Layer 2 of a small transformer language model trained on English Wikipedia (18 layers, counted from 0, width 128).
A neuron's activation on a vector x is SiLU(gate . x + bias) times (in . x + bias), where the dot is the dot product.

Input weights of the MLP neurons that the questions are about. A number n stands for n times 0.0055.
n9 gate (bias -0.090): 41 -6 -24 -14 6 16 4 14 -16 -39 -9 7 -40 -18 30 -19 21 12 -4 -2 0 -13 -7 -41 6 41 -8 18 28 38 25 -3 -16 -7 -1 -9 11 2 -23 15 2 -32 2 -11 -41 -2 29 11 -14 58 26 34 -21 -8 0 -38 31 -11 4 -8 14 19 8 10 -2 5 16 19 -15 23 2 -2 7 -8 36 14 -14 1 -5 -32 38 26 3 10 -11 -5 -8 8 -1 -1 -21 -27 -15 18 -9 19 5 10 14 10 -6 17 5 6 -14 13 28 5 -12 43 36 23 18 -7 -5 12 3 -5 -7 -1 17 17 3 11 -2 8 -1 1
n17 gate (bias -0.143): 22 -4 31 20 -11 43 -1 -6 -28 33 -34 -4 -32 -12 -23 -6 -2 -9 27 44 21 29 -24 7 -23 -52 -40 7 -3 21 59 11 -4 -43 0 27 -5 8 -15 31 -19 -56 -53 9 -1 23 11 37 20 21 -22 -22 35 6 28 44 -44 -35 44 -14 -10 -34 18 20 28 -55 3 -25 -17 -17 46 20 39 -12 32 7 7 -25 -26 -5 -22 12 32 19 -20 5 -30 -11 -25 17 -39 -9 20 -20 -9 2 -19 30 -21 -1 13 9 12 -26 2 -24 -6 21 28 20 10 -14 6 -16 19 21 41 21 17 1 -29 1 -43 10 22 17 8 27
n20 gate (bias -0.091): 25 -26 -26 -12 -20 -8 -20 6 -23 26 -32 5 -14 33 -11 -16 -21 5 26 -7 -5 -6 6 -11 15 25 -21 11 -1 -10 3 9 -18 -3 7 11 -2 26 -8 -15 -12 -4 -5 13 -26 -29 17 33 9 -32 7 2 21 -15 9 6 -8 -2 11 -12 -7 -4 20 -15 -4 40 -2 14 -25 36 14 -64 -17 18 1 -6 18 -15 5 7 -10 -6 -6 -15 16 -10 -5 5 -3 1 -15 16 20 7 8 11 3 15 59 25 3 23 -3 5 -41 1 5 -1 23 22 23 5 41 3 -7 8 6 28 27 4 -32 21 -20 -4 30 -3 11 -15
n34 gate (bias -0.160): 13 -7 21 21 -14 13 31 -11 27 -37 0 0 6 -12 20 30 23 4 -1 -15 -11 -26 -5 20 35 1 -62 3 7 2 11 -10 38 -13 33 5 -21 12 -6 10 -44 -6 -20 -13 -8 -16 -8 -1 28 17 -29 -53 35 23 8 2 43 4 -2 7 33 -25 21 21 30 35 -19 17 0 15 4 4 19 -28 22 -37 17 -4 -40 -29 -30 -16 -17 -13 23 -23 13 39 -9 -2 -26 -3 36 -3 20 -42 17 14 -10 -22 -2 21 23 1 -31 0 6 -18 18 20 1 -1 -10 38 1 -2 31 4 12 -38 -8 -23 4 -7 -42 11 7 53
n36 gate (bias -0.058): 30 -6 19 14 -12 14 -2 -8 6 -13 -14 -1 -1 -3 -5 32 28 29 51 -1 -17 -7 15 -23 31 -26 -17 25 11 28 11 1 15 -2 13 11 -18 -9 -55 5 -45 25 -46 -2 19 11 29 9 -56 -12 27 -29 -2 -4 13 -35 10 -24 51 16 10 38 20 10 -2 5 33 8 -6 -11 5 13 0 -10 25 7 8 -33 -33 47 -19 -47 -5 1 23 1 13 26 15 7 0 19 -2 -10 8 -34 30 41 23 -7 43 53 5 -16 14 22 -7 -15 23 9 30 -23 7 18 -7 5 25 -4 -26 -42 16 -24 9 -13 18 23 28 9
n38 gate (bias -0.179): -12 6 6 66 -18 14 -34 -5 -53 -9 -11 36 -49 -3 2 21 -3 28 12 32 26 -6 -17 -29 15 -37 -16 -2 8 12 42 -74 25 -76 0 10 43 -17 38 40 -15 -13 -17 -39 -17 10 -1 1 16 36 -18 -32 59 -26 -1 -15 -20 11 65 -90 -47 45 -9 2 57 10 -56 -35 -26 9 13 0 61 -4 22 20 -14 -4 22 42 57 13 11 -26 -17 17 -35 26 -37 10 -12 -6 -14 -12 -25 26 32 26 -15 -1 -13 12 -7 7 -34 -13 5 18 42 25 42 17 -2 39 25 37 10 -4 14 4 -26 6 -61 28 -54 58 28 -30
n81 gate (bias -0.137): 2 16 47 22 26 53 -37 -24 30 -32 -26 0 -16 -24 14 26 51 14 2 -7 -11 33 1 -47 26 -55 -51 -9 27 -10 17 -8 32 -30 -5 39 -2 -8 -39 9 13 10 -19 -18 7 -17 -4 8 -1 -2 -7 -28 -22 1 26 -51 24 -4 59 -15 1 17 22 -4 41 9 -23 7 -56 0 18 -10 31 -6 67 1 -7 -19 -44 -18 12 4 20 24 2 4 28 26 -5 -3 -31 -11 20 -15 -10 20 -18 28 18 11 -7 37 8 -10 27 14 11 2 20 23 29 21 9 -9 -28 10 26 1 2 -17 -20 -4 -39 4 -28 17 30 16
n106 gate (bias -0.133): -3 -14 10 27 -4 41 -6 -14 -14 -4 -53 6 -17 17 -10 -42 -25 10 7 51 32 17 22 47 28 -13 9 25 -14 -54 6 -16 29 -32 -6 23 21 21 12 -11 20 -8 -2 -18 -2 -3 54 -3 -26 -6 34 -30 16 2 -3 -15 -12 -60 -4 -23 39 24 8 -3 -2 4 -6 18 18 64 10 -50 -12 5 17 13 -11 -17 -6 15 31 24 21 15 55 -28 -18 -32 24 0 -17 -8 56 4 24 8 -64 20 24 -5 -16 19 -23 1 27 3 -9 22 34 -16 34 -7 14 61 -13 4 6 -10 -11 -38 -13 12 -1 -1 -11 9 6 15
n122 gate (bias -0.079): 19 -20 -9 15 -4 12 14 10 -8 7 15 19 13 27 8 -31 20 41 -39 -28 2 8 32 -8 -17 2 -31 55 7 14 17 12 -8 -15 9 -36 33 20 -18 17 14 -27 -1 -5 15 -9 16 15 7 11 -4 -14 -8 -6 14 2 15 -42 -15 -13 -23 -4 -12 25 -17 -19 31 8 6 2 -8 -45 2 -15 21 35 15 26 17 -15 -7 -20 8 -2 -13 -34 11 -47 6 6 18 -35 -1 21 38 -8 -14 -9 -2 12 9 4 8 4 11 10 2 -5 15 -8 -20 -8 -4 2 15 1 34 36 -11 7 -13 2 20 -10 46 -2 21 19
n131 gate (bias -0.099): 19 23 11 34 -12 40 -4 -13 43 5 -35 -12 -12 6 8 -8 8 2 3 22 -23 -11 -6 -13 16 -27 -7 -1 20 0 26 -8 -8 -15 10 15 -2 0 -61 -19 9 15 -24 -3 29 -13 -2 16 -9 -21 -22 33 -16 -2 30 -31 -32 15 72 -12 5 23 10 -6 -15 25 -16 16 -35 3 0 -13 45 -47 58 19 15 -11 -23 -8 -19 -27 -12 7 -6 14 12 15 6 5 -31 -11 8 -6 -35 8 -25 38 49 22 12 4 39 -10 -6 23 -33 31 36 16 9 -6 11 -4 -43 21 -10 6 23 -43 -44 -26 -70 -29 7 29 2 -4
n171 gate (bias -0.089): 34 23 -25 22 -3 49 24 25 17 17 -10 -15 23 40 -41 -4 19 21 -5 17 23 -6 3 -33 8 -12 -6 36 -17 36 2 28 -10 -21 -7 -9 56 18 -12 23 -25 -5 -22 20 19 -31 33 -6 -52 -16 9 -6 9 -38 22 -23 -4 6 5 -29 2 62 6 -5 0 17 15 14 -43 -10 -7 -24 -3 -19 -5 18 -19 -12 21 10 -5 -51 20 11 23 16 31 -9 17 -29 9 1 -38 -22 5 14 -5 15 3 0 12 39 23 6 -12 9 20 8 5 -4 -27 -64 -10 35 -24 28 -7 -4 -9 -31 4 20 -3 -5 8 46 20 -46
n200 gate (bias -0.127): -2 -20 -12 -19 -1 24 -44 -14 -11 -33 -30 -3 -37 -44 -12 -24 10 7 -28 9 -3 18 -57 14 12 6 -8 9 22 34 21 21 5 -21 16 11 11 14 9 35 -15 -5 -1 -37 -11 1 16 -34 -4 48 1 -3 1 -4 25 40 -2 -27 24 32 11 -17 23 -2 20 -53 37 -4 -6 50 26 -10 43 -18 17 12 7 -13 -19 23 37 23 -5 -25 3 -5 -21 25 -3 3 -4 39 8 9 -6 4 8 -15 -27 24 -12 -12 -1 -18 -49 6 14 14 28 1 23 17 19 30 17 -21 -17 3 17 -1 -12 3 18 -12 8 9 28 46
n204 gate (bias -0.064): 6 16 0 31 -46 -5 1 32 18 -11 15 32 -16 16 -31 -12 49 22 2 -5 4 11 7 11 30 29 17 -1 -16 12 -20 -8 1 -5 -3 -5 -2 9 -16 -15 12 29 19 -45 -1 -15 31 -6 -10 -20 25 -3 -15 -20 15 -15 -13 4 -6 -13 -18 -2 14 13 29 -19 -14 -12 -36 28 -2 -34 -26 -10 6 14 -2 1 5 34 -35 17 15 -13 -9 8 28 -20 0 35 12 -16 -17 -4 -16 15 -3 -14 26 52 -21 10 4 39 -11 -26 15 1 -19 9 -22 20 -1 -28 -7 -9 5 1 -11 23 11 12 -8 22 27 -11 3 -34
n253 gate (bias -0.129): -14 -6 -13 48 4 8 19 -26 27 -18 1 15 -10 -10 -9 42 14 4 38 55 45 11 3 2 -2 -94 -31 -7 -8 24 69 -33 9 -82 7 46 29 -5 2 48 6 36 -20 -28 6 -6 -1 -5 -16 -9 1 -12 -3 -7 30 18 8 -11 48 -16 -22 3 9 0 32 -25 10 3 -47 -54 46 -9 28 -71 62 20 -47 -62 9 7 15 -9 -9 -4 11 -1 21 17 -21 18 -37 28 1 -22 -20 -7 26 5 15 21 25 34 -15 14 -3 5 13 34 1 3 -6 24 37 2 -13 55 33 -19 4 29 -39 -17 -39 -1 -15 47 36 -31
n9 in (bias -0.023): -9 4 0 6 1 -2 -25 -22 0 -17 -28 -14 -5 -19 -13 -9 -1 12 -27 18 17 -7 2 15 -9 -31 -3 -7 -11 -25 1 10 -34 -27 4 -3 -9 -31 -10 7 4 -3 -21 23 -4 13 28 14 -34 8 18 10 -29 -18 -3 -26 -2 28 8 6 -52 3 -10 -3 -13 -4 -36 27 15 -2 -2 -13 4 -1 14 21 -8 -4 -5 10 8 19 -11 13 -2 -31 12 -8 16 -7 -31 1 17 -20 2 1 2 -24 0 -14 -5 -19 -1 -5 4 3 -23 -9 -15 12 17 15 8 18 5 -1 -2 -20 -1 -2 -4 -20 -38 -19 -11 18 -2 -13
n17 in (bias -0.003): -21 -18 26 -7 -2 33 -9 16 -4 2 -29 -3 15 -25 5 2 -6 -28 1 -7 -11 38 14 18 -15 9 -19 -11 16 -16 5 50 18 10 -7 36 -30 2 -22 -11 31 1 -2 18 -18 -17 24 21 18 -21 -17 -15 13 44 14 6 13 -1 -18 3 -11 -15 16 4 -18 25 33 -7 -22 20 13 -15 7 22 17 -3 47 -7 -26 8 -13 16 11 20 18 -10 -6 -30 10 5 -16 -1 20 -3 -13 5 -4 20 -5 -27 -8 0 -1 -37 6 -23 7 11 19 4 -12 -20 2 -7 6 -44 7 13 5 -22 -30 6 -10 -13 26 -19 -5 31
n20 in (bias -0.019): -5 7 -23 -11 12 -8 -10 5 -16 25 15 25 28 18 -5 -12 -28 29 13 -12 -1 18 2 -23 42 8 -5 -1 14 -27 -15 29 -13 -2 -31 26 -5 11 -43 -5 2 -3 8 -5 -9 -7 29 16 -6 -29 19 4 7 3 -3 -11 8 2 -3 -13 1 2 -9 -9 5 5 -12 -5 -16 3 2 -26 -22 11 -6 -7 9 -13 -16 8 20 -17 -18 -20 8 30 -14 1 9 18 -15 6 -17 15 -15 28 12 9 62 19 -2 -10 -17 10 -14 4 -7 2 -5 -4 -6 2 27 -8 13 2 -26 36 6 4 -3 22 -23 3 10 6 -14 -20
n34 in (bias 0.031): -2 2 8 -9 -18 -33 -13 15 -7 6 4 33 -7 -4 19 -9 6 8 -27 3 -13 1 -16 28 -11 -19 -18 -10 -27 -7 -7 -9 -9 -2 -16 12 7 35 2 -5 64 -6 10 15 12 -56 6 -27 -17 -32 10 11 -19 21 32 0 30 17 -15 15 5 6 -4 -29 -15 29 8 30 1 -34 -2 1 6 -51 -13 30 -7 -21 11 -37 -13 5 -12 -57 20 -27 3 6 -12 31 6 -9 -13 9 2 -7 4 -30 3 -4 12 1 -12 -12 -11 -2 13 2 -36 -9 16 -4 13 25 -34 -2 -3 -6 39 1 -15 29 -2 -9 15 30 11 -17
n36 in (bias -0.034): 10 10 -8 -5 9 10 -2 -10 -2 -10 -10 3 0 2 18 12 16 18 35 -14 -9 6 20 -48 -2 -3 8 31 8 15 -8 27 -2 8 -1 11 -27 -21 -28 -19 -6 26 -25 12 17 18 -10 9 -39 -20 4 13 -8 27 -11 -21 6 -11 18 31 -4 14 20 3 -27 6 -1 32 3 -25 1 2 -1 10 13 9 11 5 -6 15 -26 -37 7 23 13 -2 2 13 17 15 28 -6 -6 -9 17 3 19 18 14 -20 18 14 16 -16 8 -12 -15 11 37 5 19 -15 -6 -20 -4 14 20 -11 -35 -33 36 -35 38 -15 34 -19 24 -6
n38 in (bias -0.010): 7 -26 -23 -8 0 -2 19 -1 13 -1 11 5 24 11 -29 34 -2 -10 -15 4 -13 -7 10 -10 -19 -1 -33 -14 -17 -24 -6 3 -3 -13 2 -18 17 -1 6 10 -19 -31 34 -32 -13 41 -3 24 -10 6 3 -16 -8 -3 0 17 -29 37 -15 -16 5 -39 8 9 11 37 19 23 -21 4 -28 -8 8 30 0 -12 -23 9 3 17 17 4 29 20 -11 8 -33 -12 -16 40 17 -11 38 -7 12 -30 -42 -5 21 -2 30 7 10 -9 5 11 9 2 -4 6 -10 -31 15 -20 2 -6 -18 17 -8 -3 11 11 -11 -47 -24 -21 11 20
n81 in (bias -0.022): -15 23 39 -12 30 28 0 -26 30 -5 -17 -4 -3 -7 3 -5 12 1 -1 -15 -6 21 -5 -20 16 -10 0 -17 12 -22 2 4 32 -6 -2 1 -19 -7 3 -7 13 -2 -20 -18 8 22 -24 8 -20 -7 19 -22 -9 11 -11 -26 14 20 12 11 29 5 24 -14 1 17 -14 17 0 -3 19 -16 6 8 -3 3 25 -3 -25 -19 22 -7 18 28 7 2 25 -4 25 -25 -14 -25 9 -29 17 -2 -5 23 3 3 -10 -2 20 0 26 3 7 -12 23 22 36 -10 -5 -6 -15 6 -11 -14 -5 12 11 6 19 -12 -6 1 24 6
n106 in (bias -0.026): -14 -1 59 -15 31 14 5 -8 -17 18 -13 3 -3 -20 7 -34 15 9 0 -29 -29 7 9 33 1 8 10 -27 17 -31 5 23 11 11 2 15 8 23 -7 -13 41 32 4 2 -16 -14 -6 -2 24 -14 -20 -3 6 23 -4 27 5 -22 -19 -13 16 7 27 4 5 7 -9 -25 7 27 9 5 21 1 22 -34 -3 12 -59 31 -20 0 0 -1 32 -46 5 -5 19 21 15 -10 30 -4 9 1 -2 12 2 -14 -18 9 28 -14 -23 6 -5 7 11 -4 23 -38 -13 7 13 -2 10 -9 10 -7 -7 -3 -8 -2 -22 -37 36 18
n122 in (bias 0.037): 2 -3 -8 14 42 -26 -20 -35 -27 -8 -6 12 -27 12 -14 -22 -30 24 1 -11 7 -30 -12 12 -6 21 -9 6 9 3 -12 0 -28 18 18 -16 -22 7 2 26 7 -3 -13 4 10 -20 -21 -2 6 30 -8 38 1 1 0 -21 -7 -17 7 4 14 -8 17 14 -19 -35 -20 -1 -34 -6 7 2 39 -6 -6 9 -14 29 -6 1 19 -20 12 -10 -16 -5 -13 7 0 5 32 4 4 -9 4 -2 1 -19 34 -20 2 -3 22 -3 -18 -1 -25 10 -8 -12 13 35 -7 -8 12 4 -9 14 -34 -1 -25 -19 14 -9 27 1 16 -14
n131 in (bias -0.075): 5 42 13 12 29 1 7 -13 25 8 -7 -12 2 3 -2 -34 -5 -1 7 -14 -26 -12 -19 -23 13 -2 6 4 9 -22 4 0 5 2 2 -1 -21 -17 -36 -26 2 27 2 -5 23 -18 -28 12 -4 -13 -4 14 -19 9 -6 -12 -18 25 7 2 29 7 16 -7 -18 -6 -28 13 -5 -4 11 -17 14 -13 5 0 23 7 -35 -15 5 -5 -11 2 -10 17 1 19 11 4 -6 -14 -3 12 -19 6 -27 30 22 4 -12 -6 39 -14 -1 9 -3 22 38 10 9 3 -4 -25 -30 10 -9 3 4 -13 -35 -2 -18 5 18 9 -3 6
n171 in (bias 0.051): -25 -26 -16 -33 -2 9 31 -21 -1 -26 -22 -5 -25 6 -7 6 11 21 10 23 3 -23 36 1 -4 -6 6 5 13 -31 -10 -4 -8 -8 6 24 9 10 -27 20 7 -15 12 -5 13 14 -34 -4 10 10 -28 22 -12 2 -3 -5 -11 5 7 26 -28 -7 -12 16 3 1 38 -24 4 -8 6 -26 -7 12 -18 7 -6 -6 5 -23 -32 26 -13 5 3 7 -3 -10 -16 -11 14 40 10 20 -27 -10 -37 -7 15 -1 18 11 -51 -13 42 4 15 -8 -4 -13 8 30 20 -20 18 -12 17 22 -37 11 -15 35 -12 -8 20 19 -17 6
n200 in (bias -0.050): 8 -14 -8 -9 -45 -5 -16 18 8 -21 -10 -6 12 -1 20 30 -20 -5 27 9 -19 -26 5 27 18 18 26 -22 34 -2 -2 3 13 17 2 2 -24 -4 22 -14 -39 20 -2 12 2 -8 19 14 -7 5 -4 15 16 14 14 -44 26 33 -29 25 13 9 -8 -2 -19 5 23 9 61 20 9 25 9 5 -5 -3 20 -10 -2 12 -3 15 -4 10 29 -27 -6 17 -19 -3 -8 5 15 20 -5 -4 35 -1 10 -21 37 19 9 -7 23 -2 16 25 34 -2 -27 -13 9 6 -14 -39 -5 6 -17 26 -35 11 60 -18 13 2 20 9
n204 in (bias -0.011): -6 -27 26 0 -9 42 22 -14 19 5 15 -6 11 -25 -21 4 33 -9 -7 35 3 16 27 8 -3 -19 10 14 -2 11 -2 5 7 -23 -1 -1 -25 5 -30 -13 3 1 32 -12 29 -14 -3 -17 -5 -22 4 12 -18 -36 19 -5 -5 4 -8 19 -41 13 0 8 -2 -3 15 -21 -3 2 -3 9 -14 6 1 9 -10 -3 6 -16 -2 10 -33 18 -22 -22 0 -1 11 42 12 -20 23 -1 -12 -13 -20 4 -4 -28 -24 6 33 -2 7 -8 23 18 -4 -1 0 -13 24 -39 11 20 -1 -17 2 -18 15 27 7 -21 -1 -4 -1 -32
n253 in (bias -0.059): -6 -39 -7 17 -5 -11 6 -20 30 -2 11 20 -7 -24 2 29 -21 17 13 -2 35 -5 -13 -7 -10 1 -13 5 -28 -6 3 -54 -2 -17 -18 34 -2 -7 21 16 22 16 -12 -28 -24 13 5 -4 -15 22 -1 -23 8 18 -18 21 -10 10 6 0 36 -8 -10 -11 -22 -3 5 6 -5 -30 22 12 -8 -15 1 11 -32 -16 7 -16 4 -10 14 24 2 7 -1 5 -12 32 -13 21 -3 -20 -24 -14 5 -11 23 9 8 -10 -12 16 -4 -14 1 44 -7 -16 11 30 15 -8 -14 32 26 -30 -14 27 -7 -7 7 -11 -1 25 24 -10

Each question shows a token from some text and the vector x that enters the MLP there. A number n stands for n times 0.047.

" ar": -15 -8 21 -12 3 7 4 -11 -19 24 -4 8 0 14 33 21 -4 6 -13 11 -4 30 8 2 8 14 12 -4 -18 13 1 -3 -19 35 -22 26 17 4 10 35 6 -12 5 -13 -8 21 -3 0 -2 -14 -14 2 -5 -9 -18 19 -2 25 -2 -25 -10 -27 4 -2 -4 -4 19 32 -9 -14 16 -13 11 7 -3 -9 10 22 -11 -10 -4 5 9 -9 -7 -31 3 -2 -27 -24 -20 0 6 -33 1 -22 34 -12 -26 -15 21 -30 -10 -12 -4 -28 -8 0 -11 11 19 15 3 14 3 -2 -6 -13 1 27 -13 -1 -17 0 4 13 9 -18
Which neuron lights up most? n253

" I": -3 29 19 -4 -15 16 20 -1 7 -19 -8 -26 10 9 12 -7 21 -10 -5 -2 -6 18 14 6 -14 16 -24 -3 -4 -9 -2 -8 -22 41 28 14 -8 2 0 -1 15 25 24 11 -22 -5 13 1 8 -26 -6 -4 -15 4 -21 -19 9 -11 -4 -13 20 -15 5 -5 -24 -12 22 7 -2 -20 9 -9 -12 -4 -2 -19 38 -2 6 2 -11 30 -10 -14 11 8 -1 4 -1 15 -16 -2 -15 -18 -14 12 3 -19 -2 -7 8 -37 -7 -24 13 -21 -2 17 16 13 6 0 -1 15 -3 -17 0 -11 -1 33 14 -6 10 7 -12 16 -29 -14
Which neuron lights up most? n122

".": 15 -2 -5 -4 -8 -5 -13 -13 -2 36 6 11 -10 -9 9 5 -2 3 -7 9 1 9 14 9 0 14 38 -16 17 -10 -13 6 -10 26 36 1 4 23 -7 1 -6 -31 -9 6 -23 6 33 -6 -6 16 -15 8 17 17 -1 -4 0 4 3 -15 13 3 3 -9 24 6 -4 17 7 3 17 -7 4 13 -24 21 -2 2 5 -8 2 2 -8 -6 -10 -10 2 2 4 36 -9 8 0 -15 4 32 -7 49 8 4 -14 -22 7 9 3 -16 4 6 -2 1 30 9 -6 -12 -10 -25 1 -22 7 5 8 2 -1 -16 21 7 -4 -4
Which neuron lights up most? n20

"in": -4 0 -42 -13 -6 -15 -16 16 14 -23 1 13 -30 15 15 2 7 1 35 3 9 -18 7 0 -25 4 26 -8 -19 19 4 -24 -4 30 -1 10 -9 5 1 -18 45 31 -4 -12 -34 11 27 -4 14 11 6 20 20 -5 -33 -26 -4 9 0 -10 -15 -2 -3 -2 -6 13 6 -7 -15 27 12 8 2 6 -18 11 -9 26 1 -2 -14 10 -1 1 -27 7 -22 10 12 -25 15 17 -18 -2 -3 19 -14 8 18 -20 20 3 -16 5 -13 19 -2 -19 -1 -7 10 11 4 5 5 -7 -5 -15 -18 -30 -7 0 -3 -5 -6 -11 -22 -19
Which neuron fires most, and how strongly? n81, at about 0.37

"form": 7 13 -15 -4 -12 -10 -2 -3 8 -42 4 17 10 -2 21 41 -17 10 -8 -10 -12 -12 -15 -4 -14 14 -2 5 2 -3 -26 14 -7 33 -13 22 -31 5 7 -58 -9 12 -16 8 -7 0 -3 -4 -6 -1 -6 19 -5 7 -25 -12 -2 6 4 3 -6 2 -4 -1 23 -34 0 36 3 -26 -6 38 -16 9 -13 4 -1 3 -13 -37 -19 15 0 20 -40 14 12 -1 -1 10 -4 0 3 -19 3 -19 10 15 -8 -11 17 -30 -1 9 -7 -8 -7 -7 1 -4 -6 15 3 -15 -11 -7 1 14 -16 22 -6 -7 -15 -6 24 15 -2 3
Which neuron lights up most? n106

"ith": 31 15 6 -9 -14 15 2 9 -4 -16 22 -7 -9 20 19 8 16 -22 7 0 14 -22 13 0 21 17 10 -20 -5 -16 -4 23 12 33 -5 6 -10 2 7 -29 0 0 -8 -22 -10 5 35 -7 -1 -2 16 3 -10 8 -14 11 16 2 -1 -10 36 -9 -6 -5 18 5 4 23 19 10 -3 22 -12 -17 -26 19 9 15 11 30 2 7 0 -19 9 -23 -14 -8 0 18 16 6 -12 -8 8 -11 -8 -12 -9 -9 -7 3 -17 -3 11 -4 1 -7 -6 -1 -29 -17 -6 20 9 -4 8 4 -4 -2 -5 0 -2 -14 2 18 -1 -7
Which neuron fires most, and how strongly? n131, at about 0.28

"if": 2 12 19 -28 -4 -17 -10 21 23 -31 15 22 -9 8 13 -1 -9 -12 -6 1 -15 -9 8 -5 22 6 33 17 -19 -13 -7 -10 17 16 8 36 -44 10 14 -26 11 4 3 47 -36 17 -15 0 5 2 -11 -42 25 8 -39 -35 7 0 -3 6 -12 13 -13 -1 -6 13 -11 -3 21 11 -5 -5 24 21 -11 28 12 21 7 8 0 18 -2 -5 -14 21 -9 15 1 -33 -17 -26 -9 -22 -2 -32 15 20 -11 -1 13 -26 5 0 -11 -13 -1 -14 -5 2 3 16 -1 -1 -14 -5 -7 2 -11 -2 -3 -3 -10 -10 -22 -29 14 -5
Which neuron lights up most? n204

" M": 20 19 16 0 -4 13 8 -20 12 -15 -13 4 -9 1 7 -25 -5 -12 24 3 -18 -11 1 -2 -1 19 -2 -2 12 11 -10 2 -18 54 18 4 -16 -12 -7 -18 12 20 7 8 1 -5 -16 9 -6 3 -15 13 -9 5 -14 -12 0 -1 1 -18 11 6 10 0 -7 -4 -4 1 -9 -12 -6 -5 14 -14 -1 -21 6 14 10 -11 -6 3 7 2 -25 10 7 15 9 0 -3 13 2 -11 -11 -12 2 9 7 -3 2 18 16 -10 1 -9 -1 3 13 24 12 0 -4 -16 -26 -4 -6 -11 4 12 -13 -7 -9 -4 0 -12 -2 5
Which neuron lights up most? n131

" ": 16 -8 -3 -22 -11 4 -6 10 -3 10 -11 10 -8 -2 -4 -2 -20 -8 0 6 14 -7 -2 -2 -2 11 16 -17 1 -11 -2 1 -9 6 12 0 2 -3 -6 -11 4 9 8 5 -3 2 6 3 -5 0 -13 5 -8 -2 -11 -4 -4 -8 0 1 2 -57 1 1 9 -18 -3 -3 -11 13 0 16 -4 -6 -26 -1 1 1 -1 -7 5 4 -12 -8 1 11 -8 -4 -13 23 -3 -13 12 -1 -9 14 -7 -11 -5 3 -18 -8 20 3 -7 -4 14 2 6 31 9 15 -11 2 -6 1 5 -6 13 7 3 5 -4 -9 0 -21 -5 3
Which neuron fires most, and how strongly? n36, at about 0.19

" as": 10 -5 -17 8 -13 41 -8 -8 10 -27 20 0 -6 15 -3 12 -19 -15 -8 16 10 15 6 2 26 9 37 -4 -13 7 -8 -1 -7 30 -2 20 -6 0 15 -9 -20 24 3 -12 -11 -4 -13 -5 11 -15 -15 22 -2 2 -30 -8 -5 -6 2 -11 7 4 -4 -3 -7 -15 7 13 17 17 6 5 14 -5 -25 22 29 10 19 19 -6 20 -4 0 11 -17 -24 -15 -2 5 12 -2 -5 -27 -3 7 -19 13 2 -3 -1 -27 1 -12 10 -2 -6 17 19 -2 -2 11 6 27 7 -3 0 -14 -17 19 -39 -5 -5 -3 11 -5 5 -5
Which two neurons fire most, strongest first? n200, n34

" |": 8 -12 2 -30 -3 0 -3 2 5 16 -13 -2 -14 -32 1 -8 5 -6 1 7 -17 -6 6 -5 3 8 12 6 14 -16 -12 13 5 19 7 16 -2 3 -7 -4 -3 0 -4 9 -2 5 -5 -2 2 -11 -15 -1 -5 0 -7 -21 -16 -3 0 8 20 23 3 -18 4 -17 0 0 6 -4 -8 -9 6 6 -34 -24 10 1 -1 11 -6 -6 1 -2 1 -9 -21 -8 -8 16 -4 -6 9 -5 -2 4 1 19 13 11 15 -12 2 -6 5 1 -3 1 8 1 8 -1 -22 1 -6 -1 -6 -8 11 -3 0 -6 0 -10 -5 -11 -4 -2
The three highest activations, in order: n131, n36, n106

" fl": 8 -39 -2 -6 -1 8 -16 -4 0 -23 26 -3 -15 -17 -24 -10 5 3 -28 5 2 -32 6 -4 23 16 -16 -3 -10 -11 -10 11 -14 20 -13 -2 -11 -11 6 -27 11 -9 12 4 4 -17 33 9 -14 29 1 -14 -29 -11 -21 -1 9 9 1 -4 -7 -2 -3 2 31 16 15 20 8 26 -5 3 -7 21 -5 26 13 15 -17 16 9 -11 1 -13 1 -39 6 17 12 20 -22 7 18 -7 9 -15 11 -6 -11 -29 -32 -11 -2 -6 2 -8 -5 -6 -25 15 13 -6 20 -11 -4 -9 -11 -3 -3 -12 30 -2 -10 -21 8 -18 -5 -3
Which neuron fires most, and how strongly? n9, at about 3

"==": 10 -8 40 -21 -8 28 -5 -15 20 -9 -3 3 -7 22 34 16 19 -11 -10 -3 -29 4 26 4 9 9 32 -6 33 0 -11 -5 13 2 17 0 29 6 -12 -37 -19 -11 -25 -21 -43 26 -3 -1 6 -23 -17 -20 -16 9 -12 -11 2 7 1 20 4 5 12 -1 12 21 22 -31 14 10 -9 4 -1 13 -10 12 -55 17 -15 -9 28 -18 -18 14 -18 18 11 -10 9 6 -18 -3 28 -1 3 14 -21 -8 -12 14 -17 -19 6 -8 2 -10 4 -5 -18 4 25 -6 -6 8 -22 -6 -9 -2 -11 2 10 -7 -12 -14 6 -22 8 33
Which two neurons fire most, strongest first? n81, n106

"r": -10 0 11 -23 13 0 -8 3 7 -3 3 -24 -3 32 2 10 0 27 -10 2 -15 -20 6 1 -30 19 28 -10 -17 -2 -12 2 6 24 5 -3 -6 -5 -16 -37 -20 -3 5 1 -37 7 1 4 4 -17 -25 26 9 10 -19 -18 -2 -3 0 22 0 40 0 -2 -20 34 19 14 -12 5 -29 -11 17 -4 -3 -9 -10 40 -17 -31 -27 -7 5 12 -17 -7 0 30 2 -29 5 -4 27 -11 3 35 -21 3 -17 -25 7 32 -10 7 -15 15 0 -15 -18 7 7 6 -2 30 -7 -19 -9 -23 -11 1 -6 -4 -6 -22 -7 -1 -27 -8
Which neuron fires most, and how strongly? n171, at about 0.26

";": -3 14 1 -15 1 -11 11 -15 2 38 -18 -8 -27 -1 -6 -8 -10 -2 -14 9 15 -4 -9 -9 5 6 -3 -4 -10 -19 -13 4 -3 21 9 3 -2 4 -4 -8 4 20 -3 8 17 10 -5 -1 -2 -2 -13 -15 -12 0 -11 -11 1 -3 1 -1 4 4 8 -15 1 -1 -1 -23 -12 9 -16 11 -4 4 -34 -13 -8 10 18 1 10 19 5 -10 -3 6 -3 22 -7 -2 0 9 -6 -8 1 1 5 24 24 1 1 -10 15 7 -5 -2 3 13 4 -4 7 -3 -9 8 -5 -11 8 -25 6 7 -8 -7 9 -4 10 -14 15 -6
Which neuron lights up most? n17

"4": -3 -34 13 -5 -3 6 -6 7 0 16 -10 -6 -2 -6 6 -18 -1 -5 5 2 -6 4 3 -4 -24 10 2 4 -5 -8 1 -7 9 15 11 16 12 9 8 -12 2 3 -11 11 -6 -3 18 -2 -8 -10 15 -14 16 8 -16 -2 -8 -6 -1 -3 9 3 4 -5 1 0 2 -4 -21 5 17 15 -6 5 -18 6 8 15 5 7 -15 -1 11 -3 -8 -3 3 7 -6 -9 -6 0 4 -31 1 -2 -1 16 -8 -7 7 7 1 -12 -6 -10 25 13 29 17 6 5 -4 -3 -8 -16 2 -10 13 4 6 27 5 -7 -2 -5 -1 -11
Which neuron lights up most? n17